Layer 6 of a small transformer language model trained on English Wikipedia (14 layers, counted from 0, width 96).
A neuron's activation on a vector x is SiLU(gate . x) times (in . x), where the dot is the dot product.
The model reads these tokens: "15" " |" " " "12" " |" " " "36" " |" " " "39" " |" " −" "3" " |" " " "37" " |\n" "|" " " "11" " |" " L" "az" "io" " |" " " "38" " |" " " "11" " |"

The vector x that enters this layer's MLP at each token. A number n stands for (n - 500) times 0.0046.
0 "15": 344,525,462,521,568,533,649,320,530,419,501,566,355,438,597,476,402,471,394,266,518,442,550,634,323,664,299,547,571,483,675,703,355,433,603,424,450,408,440,661,564,568,490,430,577,271,277,540,350,564,599,320,321,509,499,767,305,273,441,482,441,431,661,533,339,551,376,543,688,294,303,367,481,210,302,439,491,691,443,550,457,436,335,459,375,554,511,609,443,582,623,583,410,667,735,502
1 " |": 473,415,512,472,651,459,619,373,612,424,475,429,423,614,667,357,341,712,499,295,588,546,619,426,345,387,421,529,399,497,693,529,549,454,644,371,625,502,421,729,629,477,524,400,470,330,298,481,447,382,617,327,456,533,487,680,476,375,488,418,431,469,574,506,450,408,343,456,694,211,183,405,371,366,206,249,520,532,472,460,424,590,507,377,376,614,600,586,451,509,665,561,484,531,575,583
2 " ": 509,402,517,332,611,599,624,420,435,409,533,531,298,584,608,576,327,577,570,352,516,442,542,634,269,344,415,530,558,501,839,537,355,427,598,399,465,519,418,784,598,594,573,680,284,348,542,347,427,476,661,373,467,404,446,621,481,359,491,508,505,445,620,586,481,504,390,460,658,202,226,450,376,252,450,320,576,571,458,559,467,409,331,274,543,576,621,584,605,549,505,503,379,502,692,551
3 "12": 526,417,638,389,639,646,640,406,408,522,521,415,294,461,493,715,391,362,480,288,470,371,563,573,465,579,357,574,618,441,657,576,350,331,533,400,314,444,432,673,705,551,599,749,616,263,433,509,401,261,638,363,460,587,523,728,179,312,375,466,432,354,608,597,397,516,509,540,499,289,157,439,541,297,364,328,506,467,560,514,561,589,244,469,516,642,459,522,642,601,552,550,468,384,642,587
4 " |": 515,428,663,458,738,491,648,462,568,452,379,324,277,607,669,468,319,679,537,390,614,445,623,351,379,341,441,465,366,538,555,442,585,399,529,351,520,495,423,688,658,555,637,594,500,386,351,512,510,243,671,295,527,541,455,593,375,352,418,468,402,452,710,564,434,515,350,383,631,156,211,486,547,420,276,317,452,469,659,450,380,631,348,462,494,810,565,626,507,468,633,649,467,481,612,528
5 " ": 496,514,537,290,715,652,629,391,460,454,477,405,172,531,601,709,396,609,563,369,538,364,513,523,318,308,368,426,548,474,643,547,385,427,544,434,473,570,441,738,544,677,676,793,310,409,560,398,490,436,691,330,546,357,487,555,497,363,476,578,450,445,717,586,514,584,423,463,616,219,241,401,462,290,505,381,538,429,564,591,452,419,249,272,473,642,600,610,655,496,471,462,367,507,724,493
6 "36": 527,380,678,441,722,637,568,383,565,606,492,463,348,455,535,768,494,362,440,319,553,378,552,636,456,623,369,522,426,444,519,412,308,368,630,335,367,570,482,657,608,628,575,779,645,333,481,510,423,291,748,371,421,626,581,686,386,247,390,501,253,369,619,514,355,659,593,418,637,355,226,419,544,376,459,403,411,485,614,605,479,582,253,522,503,693,420,512,726,538,593,432,489,482,739,578
7 " |": 525,429,680,505,752,518,630,427,625,418,410,328,294,624,709,464,389,713,478,419,648,443,577,355,350,372,426,501,347,497,649,382,532,432,548,346,525,494,480,663,601,619,677,592,493,385,362,530,569,212,690,268,476,526,553,626,344,378,416,526,446,432,701,575,431,493,359,369,597,153,203,564,583,435,282,373,402,476,646,441,422,619,392,432,540,788,555,603,530,495,587,650,489,493,585,538
8 " ": 497,515,620,396,708,647,606,363,487,361,583,442,207,559,653,691,408,605,534,378,634,341,501,573,285,331,394,418,462,458,707,505,384,516,570,423,442,556,462,723,478,724,706,809,292,439,568,404,517,388,722,341,437,406,602,604,452,309,486,621,473,447,705,512,498,554,437,488,571,202,245,482,509,315,484,445,513,389,553,550,445,429,353,272,532,650,603,569,689,507,451,484,373,601,701,521
9 "39": 549,395,607,506,628,571,583,385,412,585,485,480,361,466,589,767,447,324,399,416,649,384,465,692,475,667,467,567,477,438,495,366,370,417,622,345,454,458,529,629,641,651,592,680,612,234,480,544,497,218,711,371,437,599,658,749,364,236,416,590,297,338,643,489,435,679,494,462,641,404,263,493,602,374,377,447,399,505,507,562,413,580,233,497,519,701,454,560,684,554,629,410,447,635,767,562
10 " |": 557,430,676,508,708,544,588,428,584,392,439,345,271,616,757,455,336,689,459,476,696,441,568,376,330,399,446,576,332,463,653,326,553,436,559,335,529,454,506,617,656,613,641,624,476,364,370,525,571,228,681,276,507,543,560,609,328,396,418,597,515,417,688,564,400,487,360,352,615,120,238,646,574,473,277,389,426,498,597,417,406,618,373,411,586,814,589,598,531,549,540,671,485,522,553,517
11 " −": 608,476,581,273,666,543,464,443,588,493,607,442,261,579,738,633,304,505,333,522,660,508,343,492,312,564,593,646,670,544,553,473,529,290,678,346,471,718,543,616,405,516,698,613,338,387,630,425,461,252,587,210,425,365,479,667,391,389,273,606,263,353,500,666,411,547,667,487,640,352,180,608,528,525,304,394,578,538,562,426,444,698,259,377,617,549,519,448,622,523,453,471,520,431,545,491
12 "3": 517,344,540,502,750,763,523,190,397,731,572,456,597,455,648,530,518,491,360,455,585,623,499,624,402,708,558,549,378,522,633,418,498,373,599,265,437,551,530,566,671,548,516,747,604,297,402,580,499,107,823,357,294,488,739,620,303,472,442,483,450,322,418,406,541,642,604,645,562,313,326,496,632,374,392,467,472,493,591,301,665,439,255,478,394,387,521,602,622,496,431,497,532,585,571,617
13 " |": 482,372,633,511,725,715,544,274,583,524,514,425,497,615,722,358,395,750,352,467,634,571,550,462,300,449,394,649,323,429,614,202,649,435,470,434,509,471,405,563,686,505,546,517,508,268,407,388,541,184,702,271,464,409,694,599,399,466,474,514,577,430,674,607,502,494,389,490,774,280,428,701,537,455,312,355,463,408,581,345,502,495,358,358,531,595,553,455,614,616,453,774,558,540,481,619
14 " ": 440,489,605,429,673,742,588,359,397,428,514,566,355,525,632,562,262,616,474,319,625,502,497,674,251,396,413,609,374,352,731,536,383,504,542,455,472,583,446,653,731,561,536,764,304,342,520,335,481,313,658,277,406,353,635,644,392,427,573,604,703,461,646,631,588,558,445,396,714,309,393,644,369,422,458,390,441,313,392,543,477,319,280,268,539,566,569,436,773,623,402,588,442,553,601,584
15 "37": 520,362,583,444,609,692,512,368,460,617,429,525,522,495,506,613,435,378,441,389,610,486,531,700,481,709,344,692,314,375,519,368,307,435,629,363,369,523,401,619,774,573,473,744,690,340,437,448,431,259,737,364,447,517,631,796,342,284,414,577,430,400,619,459,480,713,613,363,776,384,327,449,387,451,454,388,505,512,485,548,441,487,189,537,527,562,498,472,739,620,494,462,464,588,705,620
16 " |\n": 605,481,561,335,623,409,353,464,698,521,608,542,539,551,649,529,339,674,540,607,695,420,518,477,405,623,289,541,477,623,671,597,568,629,654,356,525,494,321,621,547,399,614,567,558,368,296,346,434,364,665,409,297,498,402,827,408,260,528,569,556,325,552,561,597,657,655,329,598,323,228,503,513,445,330,304,460,389,390,454,396,520,226,404,479,567,529,649,438,525,662,523,364,617,491,592
17 "|": 500,446,437,487,582,466,639,563,684,607,445,499,411,564,687,362,460,660,376,354,569,480,616,519,385,497,413,571,526,591,700,530,616,611,680,375,626,695,525,757,541,444,589,489,478,382,384,445,367,447,634,327,406,590,480,585,403,288,545,519,521,402,576,502,481,404,492,441,532,290,308,515,380,573,227,117,638,535,471,440,410,426,549,403,279,580,622,573,396,654,666,539,440,622,618,675
18 " ": 507,413,489,448,548,578,641,496,497,400,547,729,283,588,576,451,322,492,457,343,496,486,487,627,332,469,374,477,612,647,931,607,401,498,668,466,510,685,558,777,544,528,575,631,380,377,557,452,403,443,560,498,404,424,358,529,416,306,491,525,653,440,641,545,459,529,446,498,551,215,322,539,436,434,469,183,616,635,415,624,426,221,407,330,511,632,701,518,607,465,616,555,377,545,608,748
19 "11": 446,452,554,414,580,558,723,406,548,580,365,570,285,487,510,592,378,266,345,392,382,370,546,567,556,578,336,537,544,513,823,732,402,356,577,507,308,464,423,718,721,531,531,640,659,361,454,570,395,301,557,401,437,533,433,598,229,298,474,396,570,418,679,683,412,531,500,511,427,324,296,501,593,404,396,181,630,437,533,541,473,461,317,562,487,688,421,574,574,543,582,447,464,422,627,725
20 " |": 501,432,561,403,642,319,726,523,574,538,370,507,345,670,548,356,391,579,431,468,452,374,659,365,470,373,356,489,499,645,616,590,590,514,659,461,471,705,374,698,690,556,527,648,507,446,435,526,400,238,583,363,501,467,472,499,345,326,452,392,437,561,730,614,453,426,342,492,544,305,246,513,571,505,277,160,450,506,713,474,322,508,573,453,413,818,613,603,521,569,693,491,437,344,603,663
21 " L": 588,441,654,412,716,419,638,486,676,558,468,435,396,490,436,646,438,430,606,396,700,530,499,448,512,503,463,663,588,632,634,488,584,549,584,507,418,494,578,975,527,518,450,663,469,368,436,403,288,418,506,500,657,514,407,648,490,372,533,653,502,448,739,601,410,640,473,422,533,393,412,660,574,502,254,335,379,394,447,453,296,403,372,485,541,782,427,673,602,459,668,357,509,451,664,646
22 "az": 642,601,567,564,588,517,369,339,512,449,320,331,456,546,500,662,313,508,671,315,353,626,583,558,572,593,409,513,417,590,643,472,510,532,529,378,634,553,518,538,661,777,254,308,546,639,509,497,189,315,295,185,573,651,390,611,374,302,373,315,317,436,584,426,527,559,507,252,540,299,663,758,487,238,411,480,275,729,536,415,576,518,521,589,470,525,616,687,591,619,505,460,509,778,445,440
23 "io": 594,378,516,302,539,655,405,330,526,601,267,357,555,912,636,292,311,455,528,411,541,374,687,559,383,537,342,615,701,696,619,640,382,662,648,516,485,577,443,674,525,584,463,719,543,514,435,671,345,551,485,234,528,447,557,485,778,443,569,288,474,326,633,591,618,634,553,459,459,479,492,435,505,497,229,476,446,550,671,372,463,225,561,480,447,594,628,500,764,643,474,442,560,492,587,570
24 " |": 595,360,604,421,611,534,713,509,568,504,314,480,426,736,572,407,355,753,422,383,453,514,522,476,410,287,336,609,483,721,605,412,680,564,621,458,393,597,340,636,556,542,461,590,551,299,293,426,440,206,722,374,477,475,568,530,411,327,466,299,416,519,657,652,528,452,337,537,633,382,343,410,605,408,289,292,420,545,615,318,420,506,582,313,408,504,629,531,609,625,639,444,587,423,490,698
25 " ": 579,411,581,260,605,632,599,429,464,487,369,562,344,605,537,516,333,618,529,296,429,475,455,623,362,229,327,555,637,644,719,593,440,525,601,496,348,586,356,757,467,648,561,705,336,323,470,394,406,354,704,358,482,444,475,488,422,360,531,424,420,427,572,678,563,533,398,537,572,295,285,383,460,348,470,344,498,551,530,544,502,302,337,222,500,576,736,520,730,625,566,355,393,425,642,654
26 "38": 557,340,653,406,541,588,642,334,432,609,282,486,430,563,507,653,419,361,433,313,439,409,485,637,454,653,354,502,492,579,474,538,291,482,651,498,379,524,455,721,598,667,513,702,730,320,445,550,376,208,774,341,447,659,583,725,450,217,420,412,266,406,565,575,496,705,526,532,612,459,314,452,521,345,441,402,437,618,531,623,496,525,297,531,470,632,519,539,658,609,647,330,460,518,741,613
27 " |": 579,453,639,432,700,492,753,502,589,431,281,332,265,647,681,418,396,781,481,428,529,396,541,409,350,358,378,496,471,657,577,502,556,435,619,444,489,569,381,671,558,650,594,698,568,361,292,492,459,127,725,261,444,502,532,614,387,338,415,405,368,529,653,630,452,502,344,440,551,314,261,542,610,463,342,323,385,528,704,483,456,584,525,395,477,702,563,549,540,529,544,433,461,435,557,596
28 " ": 539,539,587,280,708,658,639,404,468,378,520,484,172,568,636,655,432,658,525,408,553,345,445,573,256,285,327,354,555,646,658,607,371,523,599,484,398,592,416,737,389,708,689,797,370,374,532,420,467,420,743,384,483,423,582,599,508,302,501,529,429,489,641,554,488,553,422,576,545,277,304,416,541,313,544,420,583,581,543,637,498,360,351,298,479,597,674,621,662,495,468,405,355,526,691,557
29 "11": 515,445,694,426,670,649,672,348,451,525,443,421,207,419,587,711,403,375,399,373,509,374,464,570,528,529,366,547,592,486,678,601,334,379,637,412,289,362,376,661,584,607,679,711,618,281,402,592,448,246,661,332,330,587,649,637,230,295,462,470,454,356,682,624,380,544,465,561,428,296,256,452,680,303,436,372,508,486,610,481,547,537,236,520,543,662,427,566,660,567,552,422,435,432,640,611
30 " |": 605,400,677,503,730,531,689,492,555,432,370,313,214,603,696,436,383,726,495,450,610,398,593,388,384,378,415,546,434,604,580,393,586,388,616,408,472,538,422,655,590,677,644,695,543,364,341,529,545,176,715,320,468,492,592,608,351,338,418,488,445,474,702,649,456,474,334,435,566,223,259,607,612,462,344,364,370,526,741,424,416,643,424,418,536,839,543,570,547,511,590,501,456,444,571,569

Each question shows the input weights of one neuron of the MLP. A number n stands for (n - 500) times 0.0016.

n84 gate: 459,492,448,648,563,386,600,495,467,608,608,641,394,560,437,454,468,408,473,534,377,440,568,421,495,513,405,533,410,358,386,508,669,380,481,551,484,674,579,562,471,473,610,425,445,585,438,500,494,527,541,484,427,606,608,423,584,451,497,479,531,402,608,438,617,620,464,439,446,761,284,489,579,481,436,264,497,489,415,508,454,579,484,348,593,395,529,460,443,420,680,554,425,583,345,396
n84 in: 634,582,337,666,534,453,549,489,539,524,484,546,396,571,455,461,518,528,500,469,509,447,608,435,411,522,531,579,415,380,399,553,612,476,425,589,391,549,491,647,520,514,635,344,405,597,395,516,486,527,403,442,507,572,463,585,525,507,466,516,480,465,536,482,626,498,595,668,509,416,407,434,621,392,569,430,659,500,534,371,450,560,523,472,461,485,457,475,425,421,607,477,473,527,519,371
Which token does this neuron like most? 17 "|"

n150 gate: 700,460,610,549,277,645,603,386,507,572,640,633,622,422,660,527,474,688,389,438,657,412,601,552,523,595,559,392,406,314,511,361,494,734,497,347,554,428,678,263,382,516,497,587,192,652,426,681,542,493,551,392,584,503,611,408,554,497,490,516,602,486,684,416,382,396,585,464,507,590,598,445,471,413,403,718,328,389,361,557,553,365,548,497,296,513,503,643,532,547,403,342,427,420,479,427
n150 in: 446,351,611,468,439,445,440,480,343,486,702,628,503,429,451,455,462,547,420,434,552,574,429,618,515,433,607,664,515,393,351,315,585,437,419,356,582,629,358,574,543,387,546,370,393,589,456,595,543,645,533,672,361,610,530,433,464,402,494,546,427,545,565,473,559,272,396,307,415,444,423,494,457,565,375,587,387,574,366,391,538,411,327,627,670,517,393,515,523,597,550,571,462,494,479,703
Which token does this neuron like most? 27 " |"

n49 gate: 494,409,415,378,587,492,446,468,381,430,602,415,506,570,365,455,478,652,472,440,514,500,636,616,530,571,448,576,397,539,623,590,484,454,401,728,402,565,445,518,438,620,495,580,545,687,591,524,466,372,444,384,473,497,392,679,419,616,503,543,482,514,511,508,486,532,514,454,467,483,701,611,546,603,572,469,322,348,374,547,398,517,435,433,564,416,381,596,324,385,706,600,495,497,327,609
n49 in: 500,546,584,604,553,645,372,545,503,532,587,561,417,563,551,445,398,464,615,479,551,607,445,404,388,516,514,450,525,607,440,431,621,553,450,568,464,575,369,533,593,406,650,513,486,632,492,356,517,635,522,431,434,530,615,575,467,432,564,391,531,420,573,451,418,642,445,676,403,383,335,424,583,459,610,553,552,333,713,626,440,541,503,757,464,570,513,370,621,611,359,470,427,522,466,398
On which three tokens does it fire most, strongest first? 16 " |\n", 14 " ", 13 " |"

n20 gate: 587,378,514,496,467,658,557,431,328,337,515,277,632,451,373,330,566,522,440,380,365,669,620,336,284,716,415,338,560,440,469,390,407,601,648,289,397,451,354,468,380,375,500,414,470,255,481,551,535,548,273,384,590,599,612,775,294,500,606,645,504,481,363,541,388,273,443,442,552,504,677,369,544,403,593,515,357,724,574,679,674,560,424,661,379,638,624,334,389,322,452,624,320,541,538,463
n20 in: 517,728,384,484,813,441,340,715,256,636,546,429,493,607,445,611,654,533,376,252,469,513,527,507,480,376,642,267,453,382,451,557,510,649,581,510,436,527,350,435,637,507,526,397,571,601,297,373,413,510,382,471,388,559,350,546,523,430,353,526,538,584,503,373,413,571,642,643,470,487,483,421,533,386,638,270,490,583,490,480,672,453,473,681,375,673,484,325,503,566,540,537,418,533,541,398
On which token does it fire most, and how strongly? 0 "15", at about 1.4

n233 gate: 576,704,476,573,476,451,609,573,365,436,469,512,434,506,701,554,427,584,394,369,348,531,525,418,553,445,229,532,538,491,661,699,452,521,678,466,482,608,597,622,488,660,548,428,403,591,450,552,477,580,332,673,509,669,528,672,516,592,607,424,369,528,491,459,425,515,446,360,370,565,623,429,582,606,390,617,673,675,475,644,329,553,509,422,620,456,430,478,512,593,587,509,642,701,490,288
n233 in: 500,655,381,621,521,513,390,382,573,503,438,705,421,451,526,625,511,476,384,524,645,489,406,474,473,561,294,549,770,421,531,462,477,521,525,505,436,500,454,500,442,637,578,518,638,476,452,676,400,484,492,476,412,569,449,471,357,467,503,317,410,481,350,443,357,622,538,513,519,398,473,522,416,554,586,593,608,559,450,427,540,386,538,462,541,637,666,500,379,511,564,460,402,663,464,442
On which three tokens does it fire most, strongest first? 0 "15", 22 "az", 18 " "

n231 gate: 305,529,532,390,450,393,437,599,515,468,413,311,500,419,525,404,300,478,460,621,606,584,427,450,605,446,413,449,697,526,561,526,535,669,889,540,549,600,675,705,575,543,373,314,566,603,689,528,677,565,478,380,588,532,376,486,621,739,429,284,354,511,293,318,471,588,423,272,370,641,331,455,667,285,594,356,606,493,385,474,457,551,485,653,647,369,525,493,545,601,366,416,561,482,276,385
n231 in: 454,572,576,362,442,616,607,388,470,478,507,516,487,665,420,593,355,615,549,410,265,523,661,398,533,568,568,616,352,354,369,703,465,510,547,344,431,620,513,297,526,445,528,560,483,460,402,400,544,649,460,344,528,600,740,719,477,491,603,525,650,411,317,740,296,465,649,535,409,477,589,588,535,595,564,547,378,723,477,546,533,467,430,411,490,447,542,552,336,510,484,605,568,594,802,636
On which three tokens does it fire most, strongest first? 22 "az", 23 "io", 21 " L"

n213 gate: 611,478,355,366,470,530,705,430,494,481,574,331,503,406,465,417,640,530,393,452,583,608,393,444,505,438,415,381,326,519,436,397,579,566,441,484,406,452,445,476,471,392,561,563,605,553,525,398,494,497,517,345,468,611,516,597,428,474,538,473,435,619,645,451,442,420,608,430,443,642,492,282,548,307,483,667,558,525,538,693,538,605,475,665,475,609,358,514,640,424,522,544,451,525,494,346
n213 in: 529,572,493,507,521,543,450,566,430,516,565,371,566,483,561,566,669,515,512,453,495,571,536,422,587,326,460,407,568,436,290,561,596,519,465,481,581,614,595,453,282,557,587,547,427,478,442,448,437,383,532,427,446,521,558,407,568,417,453,484,544,507,758,498,447,535,505,533,433,493,466,505,514,412,701,498,395,408,447,512,616,483,419,512,549,511,569,673,628,416,490,390,500,418,537,488
On which three tokens does it fire most, strongest first? 6 "36", 28 " ", 29 "11"

n277 gate: 635,477,600,608,538,295,290,411,510,392,568,315,444,477,389,332,417,497,526,615,645,343,330,554,581,513,456,638,520,437,332,434,619,437,530,374,678,649,536,320,411,529,446,550,487,576,542,459,585,748,553,323,503,362,467,564,556,463,379,418,631,513,675,761,637,409,642,538,283,322,625,554,455,451,517,305,569,539,461,497,351,405,483,562,411,466,586,461,528,332,597,516,532,458,356,587
n277 in: 318,444,555,477,471,494,176,579,485,448,545,506,588,632,643,430,441,542,497,468,618,527,560,447,545,491,531,424,416,479,604,491,451,364,564,411,451,628,464,578,629,429,445,589,404,485,614,523,453,426,530,520,676,317,458,591,413,452,468,538,457,503,580,569,653,549,618,348,292,351,458,438,547,722,546,494,464,395,615,629,295,503,409,572,545,347,497,595,250,494,464,482,606,467,497,249
Its two highest activations, in order, are on tokens 16 " |\n", 11 " −"

n247 gate: 680,583,479,546,443,289,314,770,474,461,413,549,342,485,660,478,550,577,409,386,640,669,591,504,547,507,443,408,310,353,634,684,405,260,785,659,583,292,489,461,447,432,412,360,507,511,580,643,383,694,555,638,535,482,489,582,335,659,276,521,379,334,504,431,518,602,588,472,413,384,780,665,703,562,639,640,416,635,608,496,529,584,352,584,400,662,518,648,493,374,569,551,543,536,545,640
n247 in: 547,314,387,471,428,497,586,679,383,513,447,500,500,567,559,564,346,386,443,477,573,473,651,490,396,608,417,557,295,476,645,642,445,332,657,320,350,609,477,558,415,562,413,471,379,490,617,415,427,375,517,672,323,388,667,477,392,710,245,666,446,480,610,493,604,658,564,350,600,414,385,493,529,611,528,554,490,637,576,587,400,456,690,470,591,547,536,500,230,371,410,513,685,573,325,365
On which three tokens does it fire most, strongest first? 22 "az", 10 " |", 0 "15"

n299 gate: 750,422,592,317,551,364,436,619,493,478,605,503,656,440,368,400,697,342,490,333,486,450,629,510,398,645,510,450,232,324,594,460,440,535,537,490,566,443,605,407,494,384,487,462,334,490,632,468,360,640,550,538,576,354,536,503,381,487,349,449,660,477,516,441,444,532,510,503,409,451,387,622,478,368,425,340,444,484,367,543,634,798,560,474,333,379,629,588,326,529,425,543,276,588,695,399
n299 in: 480,620,380,609,391,477,476,575,429,565,313,500,354,574,500,466,434,544,561,454,758,480,672,461,537,447,695,456,588,612,209,541,565,353,507,263,407,421,584,642,418,388,494,506,361,337,275,569,549,440,462,337,597,411,460,569,517,612,665,516,336,585,674,412,557,390,452,766,617,580,554,389,378,534,678,394,503,544,566,240,393,314,633,574,388,398,520,616,393,460,390,564,500,604,528,450
Which token does this neuron like most? 17 "|"

n69 gate: 789,453,382,613,703,530,430,397,561,517,419,595,373,449,460,534,657,585,408,437,507,473,486,374,571,453,454,424,548,514,482,500,271,421,372,612,471,427,544,518,347,293,582,421,387,551,456,483,436,436,597,616,588,540,442,373,469,746,330,239,451,318,686,319,616,461,665,414,405,510,332,574,327,619,542,448,319,459,356,456,564,613,397,384,593,661,417,577,314,480,595,568,342,436,625,366
n69 in: 471,787,621,475,553,352,461,428,574,416,669,385,681,403,528,435,513,490,416,475,537,442,564,390,545,645,493,666,739,325,456,441,661,416,379,688,644,448,436,605,622,532,547,500,510,510,282,638,487,402,448,434,571,487,384,481,339,558,355,594,393,571,113,526,494,525,409,509,452,500,445,619,384,500,573,445,471,616,595,609,455,523,686,564,402,518,594,456,565,433,570,387,342,624,516,547
On which three tokens does it fire most, strongest first? 14 " ", 23 "io", 24 " |"

n218 gate: 468,356,508,443,489,397,316,616,293,571,428,444,532,398,528,450,483,561,445,381,385,541,451,421,573,400,416,512,518,383,472,435,581,531,642,460,447,521,503,368,480,466,531,478,351,576,456,571,391,428,568,472,612,334,485,355,351,633,455,387,301,388,538,293,515,483,318,324,313,506,485,494,421,305,638,547,672,579,506,605,595,597,512,573,591,505,611,647,461,402,387,474,374,434,533,554
n218 in: 569,412,585,503,465,642,431,601,503,520,406,477,545,476,687,542,619,547,340,416,390,411,598,483,577,410,476,363,610,521,453,216,537,514,374,435,556,283,479,519,618,433,523,554,441,458,547,564,338,200,617,368,429,541,441,567,453,587,616,454,632,682,653,497,524,574,464,405,506,529,575,466,512,275,595,464,482,485,477,322,529,500,359,402,679,467,526,582,494,395,403,542,445,453,488,680
Its two highest activations, in order, are on tokens 22 "az", 25 " "

n101 gate: 535,485,331,847,306,458,608,549,566,549,488,519,449,508,359,354,271,738,598,485,456,355,469,527,664,450,657,532,535,480,410,488,710,436,552,349,448,794,816,238,599,504,432,493,476,469,562,489,524,477,492,515,687,596,531,485,657,615,660,769,656,362,434,566,285,500,492,534,581,612,547,721,610,457,625,741,300,430,346,383,434,429,563,222,370,555,557,315,672,450,512,586,458,670,648,308
n101 in: 583,602,558,242,465,678,551,413,496,552,472,359,295,618,444,540,612,539,468,472,688,711,343,490,415,476,467,590,561,446,294,803,356,721,467,330,707,311,725,450,615,559,359,527,263,514,475,479,677,553,540,569,277,588,539,476,321,459,441,338,425,514,560,336,539,586,601,469,496,532,622,584,375,582,482,504,529,532,426,529,458,482,385,557,644,742,566,532,322,362,528,457,626,631,719,493
On which three tokens does it fire most, strongest first? 24 " |", 20 " |", 14 " "

n329 gate: 408,569,342,527,544,482,357,482,524,494,364,523,494,671,547,466,343,448,734,479,525,402,731,559,615,580,575,589,421,521,577,365,520,409,466,602,526,611,412,283,541,509,602,436,598,543,539,408,683,581,611,491,585,572,369,378,213,506,619,527,393,475,467,503,409,591,316,426,497,464,518,666,651,479,522,497,622,397,255,354,515,552,515,442,521,408,485,458,538,365,599,558,485,352,500,679
n329 in: 489,254,666,513,559,364,527,635,390,447,539,490,392,492,495,402,572,521,395,454,746,526,406,393,513,544,562,468,448,466,373,585,495,697,497,477,570,452,471,412,508,628,482,410,492,576,380,428,408,492,519,485,636,605,495,605,558,440,423,472,475,468,583,555,620,566,405,482,402,456,423,610,429,552,505,646,463,409,675,613,518,290,410,503,484,495,541,443,543,495,399,492,521,648,564,420
Which token does this neuron like most? 10 " |"

n315 gate: 514,479,340,595,466,439,496,493,393,634,558,423,681,570,443,381,811,524,445,638,382,406,517,429,459,758,400,381,573,242,464,370,517,533,518,411,384,493,434,485,503,514,443,510,437,664,541,300,410,527,475,265,596,452,379,486,670,536,557,379,569,521,362,618,362,503,213,524,538,634,517,668,635,500,618,402,344,514,459,652,411,354,535,406,755,454,368,538,434,774,586,670,616,486,419,388
n315 in: 444,497,544,671,370,595,503,320,688,641,407,578,480,441,405,526,427,448,672,370,389,448,552,396,510,478,386,507,383,513,442,543,332,381,358,545,373,444,500,454,541,401,328,320,520,542,351,478,547,535,484,456,503,414,558,430,695,660,323,440,503,402,706,523,584,503,621,706,612,384,395,547,320,639,607,444,493,315,526,656,596,666,595,461,323,457,769,625,503,503,580,591,401,522,599,599
Which token does this neuron like most? 11 " −"

n166 gate: 642,571,391,578,396,574,306,511,458,448,771,569,607,538,544,504,519,235,253,245,708,321,458,515,500,333,598,462,534,389,672,435,307,533,596,406,569,442,682,656,448,507,387,423,748,618,420,559,716,526,339,618,336,541,803,493,523,590,637,563,551,557,519,356,417,544,228,693,594,538,477,746,726,390,614,527,481,333,601,534,530,500,558,511,343,507,596,511,442,316,331,527,489,383,729,537
n166 in: 168,363,468,424,562,727,576,576,552,504,400,389,387,425,489,556,288,631,470,576,519,433,605,533,250,569,384,380,594,519,402,228,547,597,473,685,368,656,403,169,460,416,694,654,339,357,660,617,473,566,402,685,457,386,444,441,635,504,660,641,269,451,392,448,407,518,421,613,530,404,425,439,456,560,515,534,361,560,375,302,578,564,413,474,304,500,416,714,615,459,530,653,559,600,305,739
Its two highest activations, in order, are on tokens 12 "3", 22 "az"

n131 gate: 728,709,613,426,429,473,588,507,573,497,366,750,273,545,540,381,676,545,424,547,360,563,493,436,538,429,701,483,497,545,372,584,407,326,521,466,259,574,528,526,601,544,253,453,280,542,469,788,583,500,549,389,626,483,562,629,538,464,483,648,612,451,596,611,372,266,549,392,589,400,650,600,510,618,332,426,517,545,626,320,500,674,556,479,535,454,602,380,553,428,486,580,401,514,383,742
n131 in: 529,290,689,535,550,661,645,531,561,665,391,426,513,762,503,610,421,529,352,465,547,565,458,732,519,317,613,321,481,484,331,399,472,540,569,446,537,546,484,720,528,557,469,549,468,400,394,469,700,516,445,438,515,443,449,503,600,494,654,472,528,442,510,571,545,618,367,575,519,503,526,550,588,442,636,412,539,445,443,664,794,429,441,632,383,215,711,468,401,471,465,529,586,691,411,462
On which three tokens does it fire most, strongest first? 24 " |", 13 " |", 27 " |"

n82 gate: 465,636,540,433,497,507,563,303,469,590,363,523,649,514,430,490,621,507,552,473,504,507,717,356,644,645,383,410,338,621,583,597,533,437,441,473,346,605,528,530,269,564,364,599,493,621,819,648,621,493,281,573,493,537,414,540,438,497,493,473,670,694,483,576,301,530,538,503,568,500,497,433,507,400,347,688,655,407,757,459,326,448,751,562,437,432,550,490,533,677,664,393,354,316,630,371
n82 in: 475,525,439,322,681,500,381,546,456,534,525,509,303,475,509,624,485,604,522,368,360,411,598,337,393,617,380,475,380,544,371,350,367,418,490,578,377,378,519,677,445,441,503,458,405,487,491,577,480,671,347,665,464,339,594,262,573,584,380,625,596,649,591,475,317,403,433,500,625,553,500,438,500,715,503,414,573,525,391,418,322,567,471,519,471,524,442,369,697,634,406,421,680,603,371,528
Which token does this neuron like most? 12 "3"

n137 gate: 592,486,766,482,393,521,682,468,420,659,402,458,467,445,564,665,457,635,697,408,330,559,700,422,616,454,466,581,306,566,481,670,314,694,667,431,538,448,682,476,326,654,391,594,496,463,660,500,425,593,423,666,692,543,373,650,580,604,625,496,503,316,594,788,496,454,448,432,345,713,327,616,575,445,575,714,376,456,500,482,482,570,518,347,389,631,593,478,332,316,453,723,374,384,418,475
n137 in: 591,493,345,565,585,441,521,418,614,584,287,352,551,224,281,480,471,343,513,611,531,584,550,699,677,362,528,486,470,638,415,517,732,516,514,380,356,463,396,329,611,533,364,551,396,470,396,477,479,596,561,451,484,536,266,470,470,302,435,578,468,483,267,564,490,755,520,578,347,540,368,552,317,547,410,585,510,550,467,544,444,409,449,463,395,294,526,563,494,477,380,386,685,387,678,418
On which token does it fire most, and how strongly? 13 " |", at about 0.51

n304 gate: 488,469,453,455,402,506,477,723,566,611,531,464,500,488,332,509,500,468,575,522,506,477,618,464,526,671,690,598,546,642,346,381,517,628,456,372,697,579,489,553,480,520,591,478,422,448,446,553,533,596,372,539,547,511,586,371,632,516,267,525,623,457,412,408,514,459,523,598,537,412,575,258,536,362,601,407,575,451,427,443,523,457,468,543,367,419,618,647,566,472,235,503,554,654,617,556
n304 in: 535,579,364,437,541,395,495,454,483,500,458,543,390,485,536,450,541,599,460,582,459,443,507,476,517,352,462,452,391,282,568,673,526,339,510,512,370,336,475,390,560,617,493,405,585,572,510,374,479,561,528,433,464,505,391,481,418,439,699,471,387,450,601,597,433,495,412,568,463,685,440,635,522,572,526,500,567,607,520,599,483,493,518,458,605,512,466,314,562,581,522,507,395,502,607,542
Which token does this neuron like most? 21 " L"